Layer 8 of a small transformer language model trained on English Wikipedia (16 layers, counted from 0, width 128). Numbers have three digits each and are written without spaces.
In attention head 0, each number of a token's query is one row of weights dot the token's vector x plus its bias. The head spreads its attention over the tokens so far by the softmax of query dot key.

Query weights of the head. A number n stands for (n - 500) times 0.00075.
q0 (bias -0.138): 244590448324677342563748390178672434377508408442711612688277266523598586428346428656787584254519512689742537541619416713399296427520488387521389534537564674383416206250491632547441410442567644312658595406513756532403508678346488549586560590529398580500385549296460622493725587456313467560766412471643496525504463421530307581366382386249466468500660462510454623376491496223788438351282
q1 (bias 0.082): 508493430551610566589451244563426423489642597552616413303492343566693702460297641504450451399511518511398459533482601678304533304525660786405404311507540565459479246475504362711669437314526437377691600540606482496489588683591341723446666500322596632437489425566401386698482616391413545575412624221559581318689354337517536407496462603367401731507224775586680674547635452450377377515407
q2 (bias -0.016): 538592410604375343639664546629603451570492524668507622694500671255564531431504724561547458453507578478507504659382554507729497298522416458375472542459682688541490404453597559549534581431568282608559475658274412609278434623317570603554261531474309464653493217288641768537385556457500579590454456340186500656522411642251507350447428588400415515511479431314455421644461317291385647732352
q3 (bias 0.080): 464500463381409536582344318416561630396361522694558659620524149439521516526437444665616488419816658508682558385377478504500428583466272208461621673527541476395755275591559674340353408424395551601578751521551679458424629516353780625500596572408429600385562716327435500497511546477378433679412308654504697304523543209500387528590482443573458508477467144632562463560284602361608442418421
q4 (bias -0.341): 340419324456575416277527442407443462577609458447459420459373675693355513584539623437488599590067341504480508654480319489436572748663630685542387235768361324401284371488416357423399391628179773291522430354608352384608404537574472267610530542614651460523488567470504532518577623686689343378566420602690592492556627523556500796409474315584452464640566475708426686397682724564663099356628
q5 (bias 0.496): 802436513732447774512391656555365481336549485278625346654433437559543441563504652305442565555289370340531388564795574515355521417292553238369552488476668475528601409516356624390789488639597549500547316574439457681637575428529556526600421301648566284436396739260550730366334343391602439396603500444663417664379444794301340608700567548364577634429527397505714449527483457918488569472396
q6 (bias 0.184): 669410777504607564417359640388266287500519306208473398508854726517348467460430531377324514605410496443264405405752386457212628636371602324240391408717540640518618756513460523521210680628385500267563283475408719647718598309459545374717509420486383368365400529708436262443064427579462551290483872731500702387557550314696442571509731321480633357513634439478601630720458455795518553523626
q7 (bias -0.594): 237487286412759365642739474412521587382565803470589781593460703418505456438309442718680487398560536541620563614378455496521507397641298612314480388597500552504244337409472568516548403574483688508685350385607521288198296602431588105324570636631587395709432294532474529584655632521487496655620603593466412466599343504519459632336469437390612317633633726495270487381632471025711554594225
q8 (bias 0.316): 641619599249112636566448496500508436589377330590299572715318391413717402629578728533290366513540366542421504572322492400737300500421536464239512726619721491422583644583649756472395674709168560537464516444340504534396563611283649697385615664700377574584760700492715369200444560575468656504411646577441496300325534496347146456387516542260418597492468417417521473413496362634679765453627
q9 (bias -0.074): 361642445441624541529439562671315760457157568570465455349428390540402455542633345298810328514541430348606431427474353333618898683458354574562380341591403549623492586403641699390464522312662414534371799298698372623492402461697388420464392509370482491613595425338577577527736556740454540563640276846509496573297556438432572518663572384849520487691541469453134385496612798636349370230396
q10 (bias -0.469): 236523568328547322401597363492353318618613415266233589497453697539397468649515422685585380388479598615399413637269482543585500696586603842527461206720277449350482583467587447453375413591192676515403529521488433399455586584503386212448686567508649619681660385635655357473529691637488546471514537557371417492474653427542452662329405440517479500601655672532247472493599571291675541435546
q11 (bias -0.206): 559391526459425328571431563544512423427688674705365450519525356538526513508516468651465844312604481460416528341617433626588576615767519570646523417561472227360379468209478496381655480589348369409600157380459520328273600443400322572525627420378290544439435448595421802698653324563530471653593584439334442728703635628819592593238334556460705492348473546440397626536483540267431605939549
q12 (bias 0.082): 374649479412678371395454463343552313634366255451573420545432413556654432714578165508555351330446434429639407593698504530611626359480842523629605550387639646504557387540637504653525367588533465346392278469648548592357664423607346830348492399447550474455585712583500452540729594532406698289311615240371412455587215446672361521401564508569626440321600912559422440492774472459464630247492
q13 (bias -0.374): 196211448481305290285461487402484574496589442475408547436552362293679487674464512750608546422449650423520483426224432757670331757597578567652784365541330487550562434670468537328214393279278598492358536523437431252407688625508653554509577530492760616593475428597603512466551637544487681472429371446376790579589675500633536663500320406567458361553614713561588707291134598281736327521485
q14 (bias -0.333): 293559480386553500475664656394319493626603524459351583503434613593436453424642464388719617531203281449471515667563241517496579587670653676451277311541330213579314540406371530325401504589395644370421326379428518496475361481584271335670515538600492484490370704538530489654724452641449425292778670622714518459399489603558457550432483298444558602573581641676365583507619580496548317511472
q15 (bias -0.580): 318213545461768383504597601202662557483535532322444697559419588500147307576826304671741496644435365538513577457611446645597542371571367492729309544461361221374332619450612453488292423739500646454606545467618606475188267552437449428599545527217469509604388516592172470554707427441527557612578563564603382406546560545682676732395520270504704377534512447495166418291527437056659403392412
q16 (bias -0.323): 500594464586492138616482814582376436610582778527584613649610674518537389341609485489460531599596493526455375477500342411563570347507358661330668442436626426485623717737310356471601556533431586665249359648661493344578362317369508420287567512564566435581523333511544470619382329342604343610557511598334479421386420579472563657342542549324652496559622648320386154500433262509349698618402
q17 (bias 0.530): 682662419414447589463516399453654561453694276483552323610469605608556554496286504379205260365512410600496556671641591524387489343336629508364428570624823549396380364693486560768704543491452492371624302547544348719559504474304547548424531433667606259532556330416546700190508638433564517421610605582547252676362336881227252442653492759262335521698696460589595491446745437717641757314504
q18 (bias -0.245): 579551382398626411594575705557565227656440635577679663679492464581567348475667225500433533569510528560518442627507381343592667302457605407630688537402649590526409597489401253531362550366592713398512469386533690500646364474464428540360334504620657582541583537317516489686339380511669478560479302380385332638447252535440606500433524496494517432632583455164390199528549346565261624423396
q19 (bias 0.491): 642496675485392846399428600640407641625421334500484303485407528571596551528481406402292463559393330520373411363572637443472772625195523504479612512540559250197496512579434597446663548482291619563314593474722400627647516467323544478496647462488658321409536563470396576267546577433539463621392385650601266678235626527448401643834564728344334600707677330549573444567572512927395543357699
q20 (bias 0.073): 456559688400522368430408448748606356317675429444607404523535496607610522334451269620245513420636743823550717462276681376517538504512241343609654491734754684384405353629352521552491589444448564636659394486526458584617651453213390201349655460585671436274636398536402441393436278550675349672536529640398492581268594463430621562483591563191329492454617146588577464310425588572759728487729
q21 (bias -0.337): 509568419519548540426689254682492524611632687470479688426562722262162482500422512712595391576669663671580641491241492303492500532538344743535441578449287421439500716429626449399297347491223464550354647700465260462228323504469457377478274580316584357560462363820364377546456624542355578636220655487300589380550560222709709336465635602684613420487386605437297423612531492164547559836532
q22 (bias -0.116): 473581352513599542489472287489614361485477379612545531439369478455384671493294453529496349430640465720660615533319399483427592497609455395326610504515322615170276427326666515454508485189429609356619564383534595296613588556541703459380446365789782256666652377469671526477224775504469594564496438533559447578598541433510551496557672357586392504747740530342444658615504431488452417642431
q23 (bias 0.232): 471431381731670481309466355536512622451217267390467428341445611500215348381527492283582587751416562307639561747492539420361600515666462151521526537504350567672410468508606382573433460707615546480526636681397528556698608341751673519589315336577275579439731641348565416471366687697616504187377599379484592310630427531433456496628620312830511229409427450614569522634517544627451569463680
q24 (bias 0.279): 538435821533529576516416650375460462285584368258345375459521440730487508369531587532386405474393632342249277386718752825444432557373626616533349401504564563340474448655562451508462536553718366421418368544479716771596552708456306451712690622212345653511589519603471540449695353460384479441670472593714546463345455678399480483376255524220478684309593529673471651460293612605622430230666
q25 (bias 0.029): 667382396421323692553366431367504641528646584349536577525381400518491570747587684707561087550481290488566524551433614478523385441307677549532635660433523135253544469631620484474354386611297519420374523461464349550222271524396661715574541598398695377710276551541434578379485646262446548751339531413672519626523338489514512467797456582564460383438148407534432462515529562509516445528321
q26 (bias -0.355): 400483231511603528524488474467658488571156656563513723550474525418441338447564488642626355513693707304516412575358561421606418614615237393620667645412099487568512687561815307532284637573635456630415676386462599319443380626668679341404422669458573667629713504617400289568453685586380542496218279437379567354582458328508643474474694355834619281627448625275276433423483475246412558462329
q27 (bias 0.034): 204517561413530465360473411307710866343291323508425450584530289292446552585532444629620525461645275435472475368842484804601383426411484272572308745558711402349531484601658654582564492559454308407549448477344602651248663558277566515677534534264389513562392565558467779231539425435325534388795597508595433256549691460634395556585442410504511242651563500616500584311440508244628482529573
q28 (bias 0.495): 665655475442345680373387639567369395568516307657532231544363523585578588453531403158535459525323527469406404476706430391508846624418549360565592443452578266250463425465513544508776635569419443422445339504382559488832704295598603625662380359628504358355576606339617737475556556469542383446580367620440364787340524755537539517679692496546478531700602426403468513651463390939376504524544
q29 (bias 0.558): 581759454621363714386541520527332530598581365563508283475373635639598599354474737282511384521255552508454516626508489304273709603438467496412544452524581358416500375523406476507687586658536653538475451603516267593874558326468618515746426476653439441371480522261580586472522567397579245500616454705551474673247492673268392574737617636472299651608530205534675458699459527858524479472526
q30 (bias 0.236): 702582709428285694504475450500373295590712367606398542510578489591549457651568522602442343670504593496415425526410616366526477574408539671611375634414438457568490560254533669500306612410390287438572504484214441651485404794425403684723379656253396512584376524602443407632521470453047550576432460523436440601247496496327287258588483552349390752471432361500390684635551541534433351553483
q31 (bias 0.262): 636302479554431728389541435579642582353492422332316440482330445644367375399580705543384423492309470248414484607516843440554472522562590417736364605580551320468304398465491349541533500721589530504538466457423453742379441716471480338786550686250422697578476434515415587425612332601593411577375376381599383591337400834240492529528187642496493469395398132568528559345525766612599487444685

Each question shows a short text with each token's key, already scaled and adjusted for position as the last token sees it. A number n stands for (n - 500) times 0.0024.

Then comes the last token's vector x. A number n stands for (n - 500) times 0.0099.

0 " Car": 667356595545597189332810456730774593500744677819597191715256358750627382274440861541287247536320
1 "ry": 709427637504669088257899374657857709489811717869677108690109369815564296316466832467107102460343
2 "ing": 661423520457606177265822325649817703514766698872690158682191408718533305405468794497168120445375
3 " Cap": 694473470616620182277790313620712661548707650829547133657213384726632459329497846558237172402416
4 "ac": 601499486561707089246848292684799707523839706858624075621189364808591358296492850512131116417346
x: 604378572474525581537567550546498595555586493603477426500369531533575483588536524527485527524587532416469479261446498558576503500511520591555463530409526597561492451449434460450578761419489516480570450305640495449443540641420423515524528526459505493421515552549439457511488491511488427552441545522473448483542489432484398506516469531479440587575395471206397613498429500464521403496570
Which token does the last token look at most? 2 "ing"

0 " similar": 658353570531611206347789470746775550492752698790608200701281375729629371299418839512308271550296
1 " to": 654392543554676153343812295757794631461810684814681112648203386735622366291390825506252207389243
2 " the": 600349551565648168267804333798782572414764656823654117680212405776646403254457878493243206392333
3 " use": 651335549518591172300755420732803547518798690761605142708220425683635359370402832426224159512328
4 " of": 669381519559629183327797336756751605469766654798641123646185356724580380315442851508243215404316
x: 509551475522542535518468577511461574413553522481547358538472426468549650608554480400554493439457497463447466402499498523506452475442530475476498455512481509567521538556525536452474662537565507530506433326499551593575564570504599507542500547456507476464456525473516462485461482500511535484557483437556538451386550450499520533557520523525559539579461425122488528438440516632532496498415
Which two tokens does the last token look at most, in order? 0 " similar", 3 " use"

0 "erv": 657354579523606190345808480714779584530750700807610207709274352744617377275429859537288249539304
1 "ical": 662457538524675120217866378760825584464763757852659125647156364753569359339469866431146176471351
2 " Research": 679399472580644141278786428676814586511760667834603154696219452703627416369402879471182157487381
3 " Found": 674421445579669150359778451625802609534731708809563155627246434698597493417354870529235200450425
4 "ation": 661415466528704146318835445640826651494675794862626168610183417752550407379422839509176187475414
x: 526470592528482649540489647579511464520568448458437417543455469581563516518539464499498485446437488493469503393452556533483507469593603585510391553469408530440479463412540637521503637560417466501468419396471511449542499599496476512447490648491416497465603582481488461515476520490457404446520541562552595351509475548471429513388402496401495579708531534158372562522574441553518502492623
Which two tokens does the last token look at most, in order? 3 " Found", 0 "erv"

0 " a": 668349585532613204325805464760783551504759681797618202716273364714637380287416851522305260500298
1 " spec": 690389551559667090265823398766861501588819710812635132714174376773619454312391871446160142474292
2 "ific": 677459533514748145208855355759837520450791781772655162644199436724585366324405802410168255439351
3 " pro": 668386533651668196272774345714730558485808633805627118691219400675620480296424852428202191370315
4 "ced": 625414464513694149352825397691778572465841731741653210610284467634631353355312778528230186377255
x: 409538561439525581473539584579499644587471382583453457464532469553553529534496575499474511483440463535413512347485423542494448501450476574441439525566506595507506449568476526495556763241620518553568435369469476472540502666492458476589744464460559575462519500523469429496529557457517477501527456479374608468343537479379374474541604453480511515652541507266379562435451496533479539537502
Which two tokens does the last token look at most, in order? 4 "ced", 0 " a"

0 " bl": 680340576535616201363800459732776552504755701817600213704279360730624379304429851547304265536311
1 "ind": 668365540459710119323875320691883580441830753912673158666182390798589336392440880537135133453372
2 ",": 685410507451734213400838343673823573506780758806668227649195383705606378386450765536245221396322
3 " with": 693396523512680197314809295739782567520781669828652213669267375722678347306500794494301247412257
4 " a": 637390529573642185278803327820772518469789638811666147689247341736676400286488860459264197344285
x: 594445519507433577579493540409504515517522545508525375482491476446488554618549586432492529488463530545490440356462513513466425409438552351503536480482604430506437596477495453472557627501601573506530522283512513599535547558484458512500552585488602521508514463456462480535549585511437505475556408562564517538460508500465531524584524487504469467613477460137452552475437516640460470456440
Which token does the last token look at most? 0 " bl"

0 " the": 650351590527602196331796447761777570497753678798614186714257365729636388276407856518303258510299
1 " relationship": 688419557568605140230790416721781588490782699804608139673181397765588358328387832500166144501329
2 " between": 696449505554643213336783348684755617502777697782608177614189372697588344329447759505268235480263
3 " post": 678405527640608211270767379655686663450766601762541168645292415752658356280511762442271214490334
4 "ure": 707399475605645152320817438700800629489791690798634141622211461711543291371447779451186183468320
x: 470528533487529609586498565568480504471504513528450407519518426458517669655510446554498568503448472579496438333525515494512485507483462631474451516554520485479553537438527600487367576516497571472558400357465489546508570488523527578486632607433390448392506582472544513465518522463565429530528393520486600513411469545469421541530410527423509527597468463061494568468461416626476527506529
Which token does the last token look at most? 3 " post"

0 " O": 671354585550600196334813470728773584515748669805598202719260357738640377262441859547294245513296
1 "ce": 705423624511636119229894414686855653516772684828625157674139372816618337275481839492143106446338
2 "an": 674511503532603134234853327655822616566768625862676163710185417787558324329499839519111101351339
3 " Sc": 682391558600599157215808408652785638609808671862571112660164293756570468309504869555174125431395
4 "iences": 718459509446702139301883393595880667515706694877627239659187508745582358426406790477120156454450
x: 551467643571592573580593586532505427430563332472465426549523544567575541567472420547389526532430505563516500403527606558453471490536534591515451535484399578426386473455494462545507669497496597510556409390466395505494510584439393477418520587456435466514608445491499463425459489493528376441501416524507501462447511515519466583419385551417496566612518537149430627530510510528588524484572
Which token does the last token look at most? 4 "iences"

0 ",": 669354572507633204374815472729788573511747716804619226706271356726644362286438829550307262528282
1 " there": 655352589479709137309823368644846621491717739890675202698234404802659367277437826516258208460296
2 " is": 636357518464794186333824388833830458511711800827648219635293383749611404267438789526259253391298
3 " often": 690333556490734156252861465768855492558734754831671273674250405718641347292462790535225191389283
4 " less": 683398481553715155292805412751826441488739711830633234644295375748612382344506789497188227396317
x: 481622416527460564537487556450510477563406487492421450473524544464561655643454498515452463457486440498499406352521519502524567566470548538480430391458551456524571535471567501409464668555603555537501628351580452527597507461436447490481469607482553568583357515426435431426559542536511559544561356524628445541334593406434468526555544494438481492720544503212558476440541516616516559361480
Which token does the last token look at most? 2 " is"